Layer 8 of a small transformer language model trained on English Wikipedia (12 layers, counted from 0, width 128).
A neuron's activation on a vector x is GELU(weights . x), where the dot is the dot product.

Input weights of the MLP neurons that the questions are about. A number n stands for (n - 128) times 0.0059.
n68: 156, 152, 115, 159, 165, 86, 152, 183, 140, 144, 109, 128, 143, 83, 155, 162, 150, 144, 108, 135, 117, 114, 90, 164, 116, 153, 137, 161, 120, 128, 138, 96, 128, 188, 58, 135, 66, 105, 131, 93, 110, 121, 142, 126, 164, 125, 186, 169, 140, 84, 134, 162, 135, 100, 63, 152, 94, 137, 90, 60, 81, 138, 148, 144, 201, 167, 116, 144, 137, 93, 138, 105, 100, 133, 142, 115, 123, 138, 113, 108, 110, 150, 68, 129, 119, 195, 114, 130, 134, 135, 80, 84, 141, 191, 155, 135, 70, 169, 93, 163, 116, 84, 127, 129, 91, 85, 107, 142, 140, 121, 89, 127, 150, 153, 124, 187, 130, 149, 114, 121, 180, 162, 129, 106, 111, 147, 159, 104
n122: 117, 110, 80, 83, 124, 159, 108, 145, 111, 85, 135, 157, 100, 113, 154, 117, 147, 134, 134, 80, 137, 62, 122, 78, 154, 118, 164, 130, 104, 89, 98, 140, 147, 122, 154, 142, 108, 135, 166, 147, 107, 161, 88, 67, 166, 165, 139, 168, 147, 167, 124, 56, 84, 93, 102, 147, 127, 146, 139, 94, 143, 117, 105, 127, 129, 151, 55, 107, 118, 94, 146, 129, 123, 166, 178, 136, 135, 151, 82, 143, 124, 162, 108, 197, 131, 118, 140, 118, 208, 141, 80, 119, 129, 74, 203, 227, 64, 155, 149, 40, 125, 112, 123, 116, 110, 117, 71, 146, 130, 176, 138, 167, 177, 112, 123, 134, 77, 98, 108, 113, 117, 169, 194, 163, 109, 146, 169, 149
n171: 131, 110, 162, 116, 161, 111, 115, 145, 140, 113, 101, 133, 131, 91, 97, 127, 132, 127, 156, 168, 161, 124, 122, 82, 119, 179, 152, 94, 122, 132, 107, 174, 120, 114, 65, 118, 134, 155, 129, 132, 122, 154, 152, 101, 180, 102, 151, 192, 50, 154, 90, 130, 99, 109, 102, 133, 144, 112, 56, 101, 100, 114, 116, 162, 84, 152, 141, 141, 89, 107, 166, 105, 64, 154, 107, 148, 155, 124, 80, 184, 137, 156, 91, 193, 158, 119, 118, 166, 131, 125, 182, 143, 129, 166, 154, 136, 132, 111, 126, 177, 128, 137, 178, 119, 132, 126, 109, 117, 123, 107, 119, 98, 120, 78, 109, 100, 49, 169, 127, 90, 171, 97, 119, 109, 179, 87, 160, 156
n172: 73, 170, 129, 119, 85, 146, 160, 132, 130, 109, 170, 166, 157, 105, 87, 127, 67, 164, 133, 160, 121, 164, 132, 103, 142, 107, 168, 91, 105, 157, 106, 153, 107, 143, 61, 131, 112, 170, 103, 92, 137, 89, 96, 144, 114, 157, 172, 196, 141, 120, 136, 119, 103, 162, 165, 172, 143, 130, 97, 139, 142, 191, 144, 164, 71, 151, 101, 152, 80, 128, 154, 156, 149, 190, 128, 114, 136, 135, 146, 98, 140, 123, 98, 151, 110, 85, 151, 135, 108, 175, 119, 117, 87, 123, 58, 62, 144, 156, 147, 83, 129, 171, 90, 126, 77, 162, 109, 134, 100, 158, 150, 124, 103, 105, 114, 109, 104, 179, 109, 81, 151, 89, 149, 169, 156, 125, 75, 124
n238: 118, 145, 137, 126, 101, 166, 109, 143, 151, 69, 80, 82, 123, 118, 104, 125, 140, 162, 117, 129, 111, 136, 145, 151, 153, 118, 106, 146, 113, 136, 110, 131, 104, 111, 179, 78, 92, 107, 123, 87, 107, 91, 157, 118, 166, 130, 191, 132, 79, 85, 174, 130, 118, 112, 136, 146, 125, 170, 136, 163, 146, 113, 94, 129, 128, 131, 125, 76, 104, 184, 93, 87, 144, 161, 139, 145, 156, 167, 159, 135, 121, 127, 131, 140, 165, 118, 169, 128, 108, 118, 85, 125, 127, 149, 158, 128, 129, 121, 120, 131, 113, 84, 79, 190, 98, 157, 106, 168, 171, 154, 111, 141, 120, 148, 141, 130, 138, 154, 114, 59, 69, 82, 169, 132, 183, 91, 87, 161
n252: 126, 104, 102, 126, 67, 119, 151, 112, 170, 179, 187, 119, 123, 133, 182, 119, 153, 101, 145, 131, 141, 125, 121, 185, 107, 143, 116, 108, 99, 148, 132, 72, 91, 125, 159, 170, 132, 127, 110, 134, 98, 123, 194, 152, 161, 131, 134, 114, 136, 129, 153, 155, 113, 116, 140, 152, 121, 107, 182, 105, 156, 80, 133, 178, 131, 132, 87, 158, 165, 114, 183, 141, 102, 82, 123, 108, 85, 144, 121, 106, 186, 150, 109, 129, 118, 145, 76, 152, 187, 136, 118, 161, 112, 148, 133, 152, 105, 103, 128, 161, 134, 101, 141, 145, 66, 87, 137, 154, 121, 113, 146, 67, 120, 158, 72, 75, 131, 178, 140, 128, 146, 76, 156, 119, 124, 110, 117, 120
n262: 187, 158, 147, 158, 168, 126, 156, 60, 149, 121, 158, 122, 152, 85, 151, 139, 168, 83, 125, 82, 110, 134, 138, 132, 142, 152, 97, 177, 113, 102, 139, 179, 95, 175, 76, 91, 138, 115, 148, 128, 83, 137, 133, 91, 161, 113, 174, 144, 114, 118, 112, 147, 132, 125, 116, 175, 119, 133, 147, 136, 184, 125, 118, 125, 138, 107, 150, 141, 131, 109, 137, 132, 149, 112, 173, 116, 106, 169, 129, 118, 74, 94, 115, 102, 113, 121, 117, 87, 175, 90, 139, 115, 89, 164, 66, 116, 163, 126, 114, 136, 112, 116, 113, 92, 123, 148, 139, 101, 124, 169, 109, 80, 118, 108, 99, 91, 105, 110, 157, 151, 78, 181, 97, 163, 127, 136, 142, 200
n290: 122, 136, 155, 104, 127, 165, 169, 150, 105, 94, 87, 117, 90, 86, 139, 139, 96, 144, 143, 87, 127, 126, 134, 126, 85, 133, 123, 91, 191, 146, 143, 135, 88, 159, 115, 143, 132, 126, 143, 164, 138, 168, 131, 114, 109, 57, 141, 135, 166, 104, 127, 83, 110, 88, 122, 119, 169, 119, 176, 177, 162, 142, 119, 118, 136, 105, 73, 116, 164, 66, 130, 89, 112, 132, 143, 123, 200, 159, 125, 87, 99, 139, 136, 150, 105, 157, 102, 97, 158, 138, 112, 135, 126, 153, 120, 89, 160, 120, 150, 84, 116, 95, 174, 156, 136, 144, 214, 84, 187, 83, 117, 165, 152, 86, 123, 124, 161, 128, 133, 169, 142, 129, 138, 71, 132, 169, 93, 125
n294: 150, 107, 118, 201, 129, 117, 82, 122, 132, 125, 100, 96, 188, 140, 139, 106, 117, 96, 173, 88, 90, 191, 119, 132, 194, 144, 123, 111, 120, 135, 102, 153, 127, 166, 148, 181, 97, 115, 136, 160, 92, 100, 106, 141, 114, 107, 123, 119, 83, 84, 149, 187, 131, 116, 112, 115, 146, 132, 109, 132, 52, 147, 113, 84, 119, 139, 116, 159, 130, 111, 158, 120, 143, 109, 157, 190, 121, 150, 114, 80, 138, 137, 78, 121, 153, 134, 118, 159, 160, 181, 98, 143, 100, 143, 96, 126, 107, 97, 115, 112, 195, 116, 75, 127, 141, 162, 133, 150, 106, 109, 176, 108, 131, 104, 147, 152, 102, 98, 138, 173, 93, 142, 151, 136, 91, 118, 202, 143
n297: 172, 144, 96, 108, 123, 198, 112, 163, 116, 100, 165, 125, 119, 125, 141, 122, 63, 153, 158, 127, 108, 200, 114, 83, 184, 98, 161, 163, 128, 113, 150, 156, 132, 111, 161, 114, 93, 145, 163, 86, 110, 159, 123, 95, 123, 162, 74, 79, 142, 78, 96, 172, 136, 117, 110, 171, 120, 176, 64, 165, 103, 85, 132, 120, 125, 138, 100, 146, 138, 104, 106, 68, 94, 123, 121, 23, 125, 124, 160, 132, 106, 149, 145, 149, 134, 113, 163, 119, 195, 97, 126, 152, 108, 131, 117, 131, 133, 151, 86, 129, 87, 53, 159, 121, 81, 112, 123, 149, 123, 94, 114, 114, 101, 104, 150, 155, 120, 113, 171, 182, 124, 130, 216, 136, 162, 186, 135, 113
n416: 105, 118, 114, 129, 104, 190, 156, 97, 141, 95, 85, 156, 61, 161, 170, 99, 113, 196, 159, 113, 161, 108, 129, 125, 125, 197, 147, 92, 123, 132, 130, 148, 156, 131, 114, 138, 116, 123, 149, 113, 141, 169, 117, 119, 137, 83, 134, 123, 158, 126, 141, 167, 165, 98, 65, 105, 151, 110, 167, 133, 141, 111, 111, 130, 129, 152, 90, 155, 154, 184, 150, 155, 137, 187, 166, 89, 50, 109, 147, 90, 119, 127, 157, 111, 115, 152, 95, 105, 120, 143, 120, 144, 72, 108, 129, 132, 104, 136, 159, 140, 125, 180, 57, 125, 102, 122, 95, 111, 151, 184, 93, 144, 166, 102, 97, 212, 154, 159, 130, 102, 155, 116, 172, 102, 123, 104, 134, 119
n428: 69, 106, 182, 142, 104, 99, 179, 116, 126, 115, 119, 127, 125, 81, 92, 98, 106, 72, 92, 87, 147, 85, 117, 171, 124, 158, 105, 148, 116, 134, 166, 135, 84, 124, 130, 145, 157, 169, 123, 128, 126, 186, 148, 129, 128, 152, 107, 134, 130, 136, 183, 155, 152, 94, 101, 169, 180, 109, 170, 188, 126, 115, 178, 150, 120, 159, 135, 244, 78, 94, 159, 85, 100, 119, 157, 138, 121, 88, 132, 182, 124, 144, 146, 152, 90, 67, 116, 178, 94, 168, 84, 160, 113, 133, 127, 181, 81, 114, 93, 147, 104, 84, 94, 115, 149, 187, 90, 64, 115, 130, 86, 144, 161, 151, 65, 142, 128, 56, 69, 130, 115, 95, 154, 118, 103, 164, 117, 110
n430: 122, 152, 171, 161, 182, 139, 91, 145, 119, 116, 153, 56, 132, 116, 142, 121, 156, 133, 189, 84, 178, 131, 186, 88, 115, 88, 123, 100, 109, 125, 132, 147, 57, 119, 121, 134, 140, 175, 150, 135, 97, 100, 82, 109, 86, 138, 112, 97, 76, 88, 107, 115, 157, 138, 120, 152, 135, 95, 148, 135, 115, 148, 177, 128, 154, 165, 84, 139, 116, 150, 158, 146, 99, 126, 175, 157, 122, 85, 125, 93, 121, 149, 121, 91, 72, 134, 119, 151, 113, 170, 162, 123, 67, 101, 114, 93, 97, 116, 100, 146, 161, 105, 198, 117, 70, 150, 107, 94, 141, 224, 138, 134, 99, 175, 116, 89, 183, 163, 166, 166, 121, 85, 178, 118, 159, 153, 83, 130
n469: 165, 193, 128, 32, 84, 140, 104, 89, 148, 7, 143, 123, 126, 150, 147, 156, 133, 99, 152, 143, 165, 42, 153, 91, 137, 116, 108, 88, 125, 141, 158, 185, 190, 106, 84, 94, 104, 129, 96, 138, 134, 150, 91, 84, 125, 166, 147, 73, 174, 105, 162, 170, 120, 72, 121, 173, 140, 129, 137, 70, 128, 24, 109, 124, 168, 140, 149, 167, 167, 157, 172, 120, 142, 173, 149, 123, 166, 167, 117, 148, 68, 147, 177, 141, 154, 175, 78, 141, 66, 111, 88, 146, 99, 191, 152, 138, 122, 194, 115, 92, 141, 109, 102, 144, 103, 129, 180, 90, 69, 97, 165, 106, 117, 157, 134, 103, 100, 150, 143, 133, 130, 127, 129, 127, 95, 136, 104, 101

Each question shows a token from some text and the vector x that enters the MLP there. A number n stands for (n - 128) times 0.045.

" of": 184, 88, 124, 134, 55, 125, 128, 154, 133, 143, 109, 132, 111, 112, 98, 112, 138, 143, 111, 122, 150, 132, 140, 123, 160, 114, 109, 88, 126, 105, 113, 123, 144, 131, 150, 118, 119, 130, 112, 147, 110, 124, 151, 158, 64, 116, 147, 138, 166, 170, 126, 99, 113, 151, 144, 135, 113, 135, 85, 107, 109, 97, 126, 136, 85, 108, 168, 130, 139, 129, 110, 121, 122, 127, 93, 121, 146, 97, 124, 117, 151, 143, 176, 117, 141, 176, 141, 148, 121, 150, 114, 141, 102, 136, 142, 133, 109, 228, 167, 151, 139, 128, 102, 120, 130, 116, 123, 125, 113, 125, 134, 146, 160, 106, 161, 120, 109, 138, 99, 129, 140, 181, 103, 150, 136, 110, 80, 144
Which three neurons fire most, strongest first? n469, n172, n122

" et": 156, 90, 115, 154, 107, 92, 134, 188, 112, 132, 79, 171, 139, 158, 96, 106, 154, 152, 102, 104, 118, 119, 135, 137, 146, 90, 120, 112, 119, 102, 105, 126, 139, 161, 131, 104, 99, 106, 96, 194, 116, 92, 177, 182, 70, 174, 147, 125, 109, 132, 141, 115, 166, 148, 118, 121, 117, 137, 134, 123, 113, 96, 138, 101, 118, 138, 167, 106, 118, 98, 138, 121, 85, 146, 95, 109, 175, 116, 150, 130, 130, 120, 174, 106, 182, 159, 124, 101, 125, 129, 117, 109, 120, 100, 199, 133, 143, 173, 183, 153, 133, 140, 128, 143, 94, 97, 120, 97, 100, 131, 136, 134, 115, 151, 144, 135, 103, 111, 111, 102, 131, 171, 142, 168, 138, 112, 112, 134
Which two neurons fire most, strongest first? n238, n68

" |": 147, 71, 118, 111, 66, 118, 139, 162, 110, 142, 100, 134, 128, 122, 110, 85, 110, 130, 112, 124, 165, 117, 126, 115, 113, 82, 142, 171, 114, 104, 112, 162, 139, 144, 162, 117, 122, 90, 134, 176, 112, 117, 177, 131, 131, 140, 95, 144, 112, 154, 107, 110, 159, 172, 133, 118, 98, 141, 87, 109, 107, 108, 158, 175, 122, 137, 150, 138, 152, 121, 123, 133, 51, 130, 78, 106, 103, 121, 125, 94, 136, 149, 176, 81, 132, 145, 152, 157, 118, 132, 111, 102, 109, 126, 130, 136, 134, 183, 141, 118, 142, 162, 98, 162, 143, 96, 124, 127, 120, 185, 105, 170, 154, 112, 144, 137, 150, 123, 117, 174, 132, 156, 114, 134, 112, 111, 118, 146
Which three neurons fire most, strongest first? n122, n416, n297

"ealth": 122, 83, 151, 189, 62, 159, 126, 98, 120, 137, 123, 117, 141, 122, 102, 123, 127, 112, 122, 104, 142, 137, 160, 126, 143, 111, 125, 167, 126, 110, 154, 116, 126, 147, 148, 94, 110, 163, 120, 179, 105, 116, 170, 130, 23, 159, 180, 132, 132, 148, 94, 124, 122, 142, 169, 127, 159, 132, 65, 114, 90, 122, 133, 113, 130, 126, 150, 145, 169, 130, 106, 112, 120, 120, 98, 122, 151, 136, 154, 122, 131, 145, 171, 93, 148, 132, 119, 137, 127, 100, 112, 126, 109, 103, 127, 110, 157, 127, 175, 155, 141, 133, 93, 129, 114, 144, 127, 139, 126, 137, 111, 164, 114, 135, 105, 135, 116, 82, 105, 128, 127, 205, 112, 117, 124, 141, 155, 137
Which neuron lights up most? n294

" initially": 122, 103, 126, 184, 66, 101, 119, 139, 117, 127, 94, 130, 177, 121, 128, 121, 111, 126, 102, 129, 102, 132, 151, 170, 147, 108, 138, 124, 104, 80, 123, 155, 155, 146, 133, 104, 126, 128, 146, 166, 111, 136, 145, 153, 61, 136, 138, 162, 120, 188, 117, 143, 156, 167, 117, 96, 133, 112, 113, 108, 132, 125, 131, 146, 98, 166, 97, 120, 147, 101, 99, 113, 65, 135, 102, 124, 157, 118, 170, 131, 180, 138, 123, 41, 133, 125, 93, 120, 134, 152, 156, 127, 111, 151, 139, 112, 131, 140, 165, 139, 123, 138, 139, 146, 123, 116, 104, 110, 158, 145, 102, 148, 153, 141, 153, 171, 114, 110, 99, 142, 132, 165, 118, 129, 106, 126, 106, 131
The most active neuron and its activation: n294, at about 1.6

" Christ": 165, 94, 141, 107, 93, 181, 141, 137, 140, 145, 67, 95, 155, 116, 137, 117, 158, 153, 127, 104, 154, 188, 166, 117, 131, 100, 125, 139, 153, 116, 104, 116, 147, 172, 146, 97, 136, 109, 84, 165, 110, 104, 166, 159, 70, 144, 129, 124, 102, 87, 89, 147, 164, 190, 136, 132, 79, 150, 80, 132, 129, 100, 175, 119, 131, 120, 175, 117, 178, 91, 121, 130, 91, 151, 100, 106, 157, 141, 116, 124, 134, 98, 131, 124, 126, 150, 131, 119, 122, 119, 140, 104, 89, 115, 153, 84, 131, 143, 157, 134, 135, 128, 127, 157, 123, 100, 143, 137, 115, 169, 143, 172, 138, 149, 128, 145, 72, 96, 97, 152, 108, 152, 115, 132, 112, 120, 128, 117
Which three neurons fire most, strongest first? n297, n294, n238

"\n": 158, 67, 132, 126, 58, 97, 138, 155, 111, 147, 91, 139, 147, 101, 128, 120, 117, 123, 125, 100, 183, 166, 165, 174, 122, 86, 145, 145, 128, 108, 102, 181, 145, 127, 122, 124, 128, 130, 124, 138, 104, 124, 159, 142, 96, 149, 99, 135, 148, 155, 135, 118, 131, 156, 132, 137, 130, 149, 64, 124, 130, 110, 150, 196, 113, 104, 150, 121, 147, 126, 133, 137, 91, 140, 84, 111, 163, 122, 119, 95, 107, 134, 135, 67, 153, 136, 142, 179, 157, 155, 131, 128, 114, 110, 159, 126, 132, 160, 137, 108, 133, 149, 132, 127, 119, 98, 82, 114, 148, 149, 121, 138, 95, 125, 144, 124, 98, 102, 108, 132, 117, 144, 101, 148, 105, 144, 100, 146
Which neuron lights up most? n172

"by": 129, 107, 127, 136, 36, 152, 171, 95, 137, 149, 99, 140, 151, 121, 90, 74, 128, 156, 117, 136, 146, 135, 168, 143, 150, 132, 117, 134, 132, 127, 117, 108, 146, 154, 137, 121, 119, 100, 130, 160, 98, 146, 148, 140, 62, 127, 136, 142, 140, 135, 116, 138, 182, 162, 122, 101, 68, 135, 113, 111, 138, 126, 123, 165, 104, 113, 122, 115, 147, 109, 148, 136, 94, 150, 96, 141, 103, 125, 151, 120, 139, 176, 183, 92, 165, 144, 154, 126, 99, 127, 136, 141, 105, 107, 127, 101, 151, 117, 168, 102, 140, 149, 128, 135, 69, 85, 129, 134, 154, 142, 132, 113, 127, 140, 124, 122, 158, 123, 102, 139, 107, 197, 98, 135, 139, 145, 95, 138
Which three neurons fire most, strongest first? n416, n172, n252

" to": 171, 90, 127, 97, 70, 122, 125, 136, 116, 132, 95, 132, 126, 122, 114, 118, 120, 117, 103, 124, 164, 152, 130, 144, 146, 108, 110, 92, 136, 115, 130, 123, 140, 147, 154, 128, 121, 94, 123, 132, 111, 102, 165, 130, 60, 148, 169, 166, 169, 182, 134, 96, 129, 174, 125, 129, 136, 161, 111, 119, 105, 71, 136, 140, 100, 124, 160, 113, 131, 131, 89, 115, 86, 119, 119, 119, 109, 102, 135, 129, 125, 121, 179, 90, 158, 141, 147, 134, 136, 141, 116, 111, 116, 161, 141, 123, 134, 227, 154, 145, 144, 152, 125, 144, 107, 108, 100, 128, 114, 137, 114, 144, 126, 152, 157, 127, 132, 127, 119, 139, 117, 183, 92, 122, 123, 119, 109, 143
The most active neuron and its activation: n469, at about 1.9

" ": 171, 52, 121, 115, 133, 114, 178, 136, 126, 138, 101, 129, 136, 133, 143, 130, 130, 152, 131, 110, 151, 105, 181, 110, 103, 123, 162, 99, 116, 117, 77, 171, 184, 99, 102, 68, 124, 120, 131, 168, 136, 124, 199, 173, 122, 151, 98, 141, 156, 136, 93, 133, 114, 175, 87, 134, 111, 120, 60, 109, 101, 97, 158, 122, 115, 110, 189, 101, 136, 146, 141, 115, 104, 93, 87, 112, 137, 131, 135, 169, 115, 116, 154, 108, 145, 148, 128, 163, 91, 117, 143, 137, 129, 114, 106, 111, 146, 142, 207, 126, 125, 130, 116, 157, 117, 128, 122, 128, 146, 145, 93, 160, 129, 127, 117, 118, 144, 90, 108, 119, 132, 146, 122, 163, 114, 115, 109, 136
Which neuron lights up most? n171

" Profess": 176, 102, 170, 153, 115, 98, 137, 128, 125, 142, 114, 100, 174, 128, 125, 119, 159, 140, 88, 118, 162, 167, 140, 143, 125, 104, 147, 159, 109, 53, 76, 124, 127, 139, 139, 148, 121, 116, 126, 196, 91, 123, 179, 149, 74, 160, 140, 182, 116, 145, 86, 126, 142, 154, 123, 142, 94, 147, 70, 115, 104, 137, 188, 124, 155, 138, 116, 131, 173, 118, 105, 142, 87, 138, 102, 100, 135, 143, 118, 110, 106, 141, 148, 89, 130, 144, 98, 149, 76, 136, 136, 58, 125, 137, 172, 100, 111, 140, 147, 89, 109, 113, 123, 139, 142, 131, 122, 137, 119, 143, 107, 144, 138, 170, 131, 126, 133, 102, 115, 145, 123, 180, 113, 102, 111, 130, 116, 140
The most active neuron and its activation: n68, at about 6

" was": 115, 101, 90, 163, 110, 113, 149, 136, 132, 129, 95, 116, 142, 154, 163, 119, 137, 133, 124, 135, 135, 154, 140, 151, 104, 94, 125, 98, 146, 69, 147, 170, 125, 125, 143, 86, 155, 146, 102, 176, 118, 130, 145, 156, 21, 155, 121, 150, 135, 167, 115, 111, 143, 149, 129, 111, 153, 143, 94, 106, 162, 115, 132, 132, 106, 146, 125, 126, 167, 111, 85, 157, 97, 157, 84, 109, 137, 137, 140, 104, 153, 151, 144, 72, 175, 132, 114, 106, 143, 119, 129, 106, 99, 137, 127, 123, 144, 185, 174, 128, 124, 147, 130, 140, 98, 97, 83, 101, 151, 129, 105, 147, 136, 80, 124, 140, 150, 124, 119, 148, 109, 155, 112, 128, 125, 130, 113, 143
The most active neuron and its activation: n416, at about 2

" On": 161, 79, 130, 82, 86, 134, 150, 141, 74, 95, 118, 107, 172, 121, 130, 115, 126, 151, 108, 88, 126, 151, 169, 110, 113, 102, 159, 119, 145, 107, 147, 168, 160, 155, 149, 117, 123, 104, 108, 157, 94, 107, 161, 149, 68, 107, 146, 99, 144, 169, 96, 157, 106, 159, 123, 108, 133, 131, 111, 135, 123, 112, 131, 149, 97, 115, 148, 123, 151, 140, 122, 107, 126, 122, 119, 130, 162, 138, 140, 115, 134, 172, 148, 90, 164, 135, 140, 168, 148, 149, 105, 104, 92, 134, 125, 139, 125, 180, 128, 89, 145, 129, 131, 122, 140, 85, 112, 82, 148, 131, 134, 143, 90, 149, 125, 133, 173, 136, 80, 171, 95, 183, 89, 144, 101, 152, 144, 140
The most active neuron and its activation: n469, at about 3.1

"ability": 177, 75, 187, 147, 70, 126, 142, 140, 117, 146, 138, 160, 136, 157, 129, 125, 137, 118, 136, 78, 131, 140, 167, 120, 114, 149, 118, 143, 114, 111, 158, 110, 156, 88, 178, 104, 139, 159, 126, 166, 115, 114, 155, 178, 101, 135, 154, 141, 110, 128, 69, 121, 126, 145, 125, 134, 158, 125, 69, 74, 94, 118, 136, 136, 96, 161, 102, 154, 163, 117, 82, 103, 106, 130, 71, 101, 103, 77, 114, 116, 138, 142, 189, 91, 162, 147, 153, 166, 100, 133, 156, 112, 96, 138, 133, 113, 154, 115, 140, 103, 118, 129, 128, 133, 157, 125, 132, 118, 106, 160, 99, 127, 142, 134, 143, 98, 122, 125, 121, 161, 145, 179, 140, 113, 121, 86, 128, 162
The most active neuron and its activation: n171, at about 1.5

"ice": 118, 83, 169, 160, 14, 142, 93, 91, 139, 152, 99, 118, 159, 139, 124, 109, 91, 141, 114, 110, 138, 135, 167, 117, 137, 104, 111, 145, 145, 116, 132, 109, 150, 131, 136, 108, 125, 160, 107, 185, 119, 138, 154, 148, 65, 144, 149, 125, 142, 137, 94, 146, 131, 169, 127, 110, 80, 153, 120, 140, 136, 125, 139, 146, 87, 135, 148, 135, 164, 137, 129, 129, 100, 131, 80, 130, 127, 139, 139, 136, 132, 135, 144, 71, 164, 140, 112, 119, 105, 148, 120, 149, 87, 141, 126, 114, 117, 112, 161, 145, 151, 166, 131, 128, 82, 119, 123, 118, 149, 168, 134, 138, 161, 144, 107, 118, 124, 114, 116, 143, 134, 157, 122, 126, 114, 150, 121, 137
Which three neurons fire most, strongest first? n416, n252, n294

" V": 175, 62, 111, 122, 148, 132, 147, 144, 115, 120, 102, 168, 147, 125, 141, 100, 157, 140, 107, 161, 144, 160, 124, 132, 109, 138, 121, 138, 156, 120, 118, 134, 153, 162, 102, 122, 149, 79, 144, 159, 119, 119, 152, 158, 69, 107, 121, 131, 149, 166, 93, 141, 137, 150, 121, 152, 25, 140, 97, 124, 130, 79, 164, 135, 129, 85, 182, 115, 143, 130, 83, 119, 101, 122, 99, 133, 157, 147, 105, 116, 133, 119, 166, 90, 158, 161, 150, 132, 142, 114, 92, 104, 140, 79, 110, 142, 122, 145, 161, 154, 126, 115, 120, 145, 140, 125, 112, 114, 152, 137, 133, 127, 127, 142, 112, 111, 145, 85, 134, 109, 155, 152, 77, 118, 134, 148, 109, 146
The most active neuron and its activation: n68, at about 1.7

" and": 191, 79, 111, 144, 44, 105, 140, 165, 123, 174, 93, 135, 147, 148, 126, 122, 119, 132, 100, 131, 119, 162, 141, 146, 114, 93, 128, 103, 141, 94, 97, 142, 147, 117, 140, 97, 131, 120, 97, 151, 128, 142, 161, 155, 94, 137, 139, 135, 149, 168, 109, 108, 127, 167, 124, 117, 143, 140, 78, 110, 121, 131, 114, 128, 78, 128, 144, 126, 146, 131, 113, 141, 105, 140, 83, 105, 132, 105, 128, 91, 120, 125, 163, 108, 130, 149, 174, 152, 117, 138, 111, 123, 102, 129, 133, 125, 145, 222, 182, 162, 152, 124, 136, 119, 133, 109, 133, 140, 119, 124, 102, 117, 148, 96, 131, 89, 131, 139, 116, 122, 132, 178, 126, 151, 109, 98, 110, 142
Which neuron lights up most? n172

" years": 106, 111, 132, 139, 84, 107, 137, 129, 118, 135, 133, 149, 180, 117, 168, 146, 95, 147, 109, 118, 133, 174, 173, 118, 152, 109, 79, 164, 130, 59, 154, 91, 140, 140, 142, 93, 136, 138, 134, 148, 89, 113, 152, 139, 46, 133, 197, 129, 139, 123, 94, 113, 117, 161, 129, 129, 188, 90, 91, 112, 121, 89, 131, 151, 144, 101, 117, 139, 152, 131, 151, 151, 94, 151, 89, 140, 120, 143, 171, 136, 144, 112, 157, 78, 130, 125, 121, 100, 127, 143, 163, 154, 111, 117, 127, 116, 155, 144, 179, 111, 134, 121, 68, 154, 129, 114, 101, 114, 125, 155, 125, 144, 136, 116, 118, 144, 121, 117, 100, 112, 157, 161, 139, 148, 122, 110, 114, 117
The most active neuron and its activation: n172, at about 3.3

" an": 140, 100, 125, 155, 93, 125, 185, 122, 134, 129, 98, 138, 114, 135, 133, 114, 137, 115, 147, 142, 131, 127, 132, 193, 124, 102, 154, 133, 134, 90, 130, 147, 137, 97, 133, 98, 154, 128, 119, 162, 99, 87, 182, 145, 62, 166, 143, 133, 134, 159, 111, 152, 131, 114, 125, 99, 138, 132, 49, 168, 100, 119, 151, 130, 84, 114, 147, 126, 138, 129, 120, 106, 111, 145, 67, 123, 116, 154, 111, 114, 140, 125, 151, 74, 176, 143, 141, 141, 121, 122, 134, 104, 114, 168, 110, 113, 125, 201, 173, 129, 99, 134, 78, 131, 112, 119, 98, 120, 134, 138, 105, 144, 129, 107, 134, 122, 108, 114, 134, 158, 96, 195, 122, 134, 134, 153, 109, 148
The most active neuron and its activation: n297, at about 1.3

" Naval": 142, 126, 137, 156, 65, 112, 155, 160, 130, 141, 118, 143, 145, 136, 120, 106, 179, 147, 95, 105, 133, 115, 147, 144, 97, 114, 138, 158, 143, 105, 142, 88, 111, 130, 148, 52, 114, 98, 108, 156, 99, 92, 170, 119, 55, 134, 101, 137, 157, 157, 139, 135, 160, 172, 169, 140, 108, 131, 90, 138, 98, 94, 145, 155, 91, 130, 178, 150, 108, 114, 147, 132, 132, 142, 98, 128, 94, 128, 138, 100, 142, 125, 196, 65, 128, 137, 160, 119, 98, 131, 121, 100, 111, 184, 128, 155, 134, 141, 146, 151, 125, 139, 136, 125, 132, 98, 131, 128, 114, 162, 137, 142, 173, 134, 114, 118, 134, 103, 132, 110, 86, 177, 127, 104, 132, 103, 140, 141
Which two neurons fire most, strongest first? n428, n262

"ames": 182, 73, 125, 130, 79, 114, 131, 135, 137, 118, 111, 129, 145, 151, 144, 108, 122, 126, 152, 107, 155, 151, 162, 126, 98, 135, 135, 131, 112, 121, 137, 55, 155, 111, 148, 72, 123, 135, 119, 157, 143, 137, 144, 165, 104, 124, 185, 142, 151, 115, 114, 99, 131, 181, 135, 92, 114, 103, 47, 109, 81, 122, 148, 122, 112, 124, 144, 119, 170, 136, 76, 132, 143, 147, 85, 123, 151, 110, 88, 160, 119, 137, 180, 150, 163, 123, 151, 156, 103, 163, 125, 67, 148, 121, 131, 98, 114, 119, 167, 150, 152, 135, 116, 169, 55, 126, 142, 138, 121, 128, 111, 160, 169, 126, 121, 124, 90, 119, 105, 124, 124, 186, 135, 150, 117, 116, 97, 155
Which two neurons fire most, strongest first? n238, n171

" Mark": 149, 85, 139, 119, 80, 154, 150, 85, 125, 151, 96, 96, 162, 126, 128, 104, 157, 113, 122, 128, 129, 155, 144, 178, 112, 119, 157, 146, 142, 149, 108, 91, 103, 111, 123, 122, 135, 104, 99, 158, 153, 145, 147, 152, 87, 131, 129, 165, 154, 137, 69, 131, 158, 160, 149, 152, 43, 141, 89, 142, 118, 115, 164, 122, 110, 97, 147, 112, 195, 104, 126, 110, 101, 141, 102, 140, 166, 126, 86, 93, 134, 121, 138, 113, 151, 105, 170, 158, 123, 128, 136, 104, 116, 139, 109, 121, 125, 131, 171, 94, 136, 149, 137, 153, 111, 102, 129, 146, 141, 134, 159, 117, 119, 150, 115, 127, 149, 117, 131, 154, 117, 191, 73, 103, 107, 136, 86, 166
Which three neurons fire most, strongest first? n290, n252, n262

" Chief": 157, 74, 101, 179, 72, 127, 157, 131, 140, 117, 152, 108, 139, 133, 135, 117, 187, 118, 79, 93, 121, 131, 170, 131, 115, 91, 156, 142, 145, 96, 128, 104, 122, 113, 139, 100, 149, 98, 67, 187, 134, 104, 170, 142, 105, 137, 137, 134, 138, 163, 89, 147, 135, 173, 181, 122, 114, 139, 95, 88, 144, 91, 164, 150, 118, 95, 149, 144, 155, 116, 110, 112, 146, 152, 103, 134, 145, 102, 95, 112, 108, 147, 152, 89, 156, 143, 130, 138, 116, 94, 176, 119, 138, 160, 114, 107, 120, 151, 173, 149, 111, 136, 117, 123, 125, 120, 106, 172, 119, 154, 102, 125, 167, 102, 121, 104, 120, 122, 126, 134, 129, 201, 98, 84, 136, 127, 125, 129
Which neuron lights up most? n262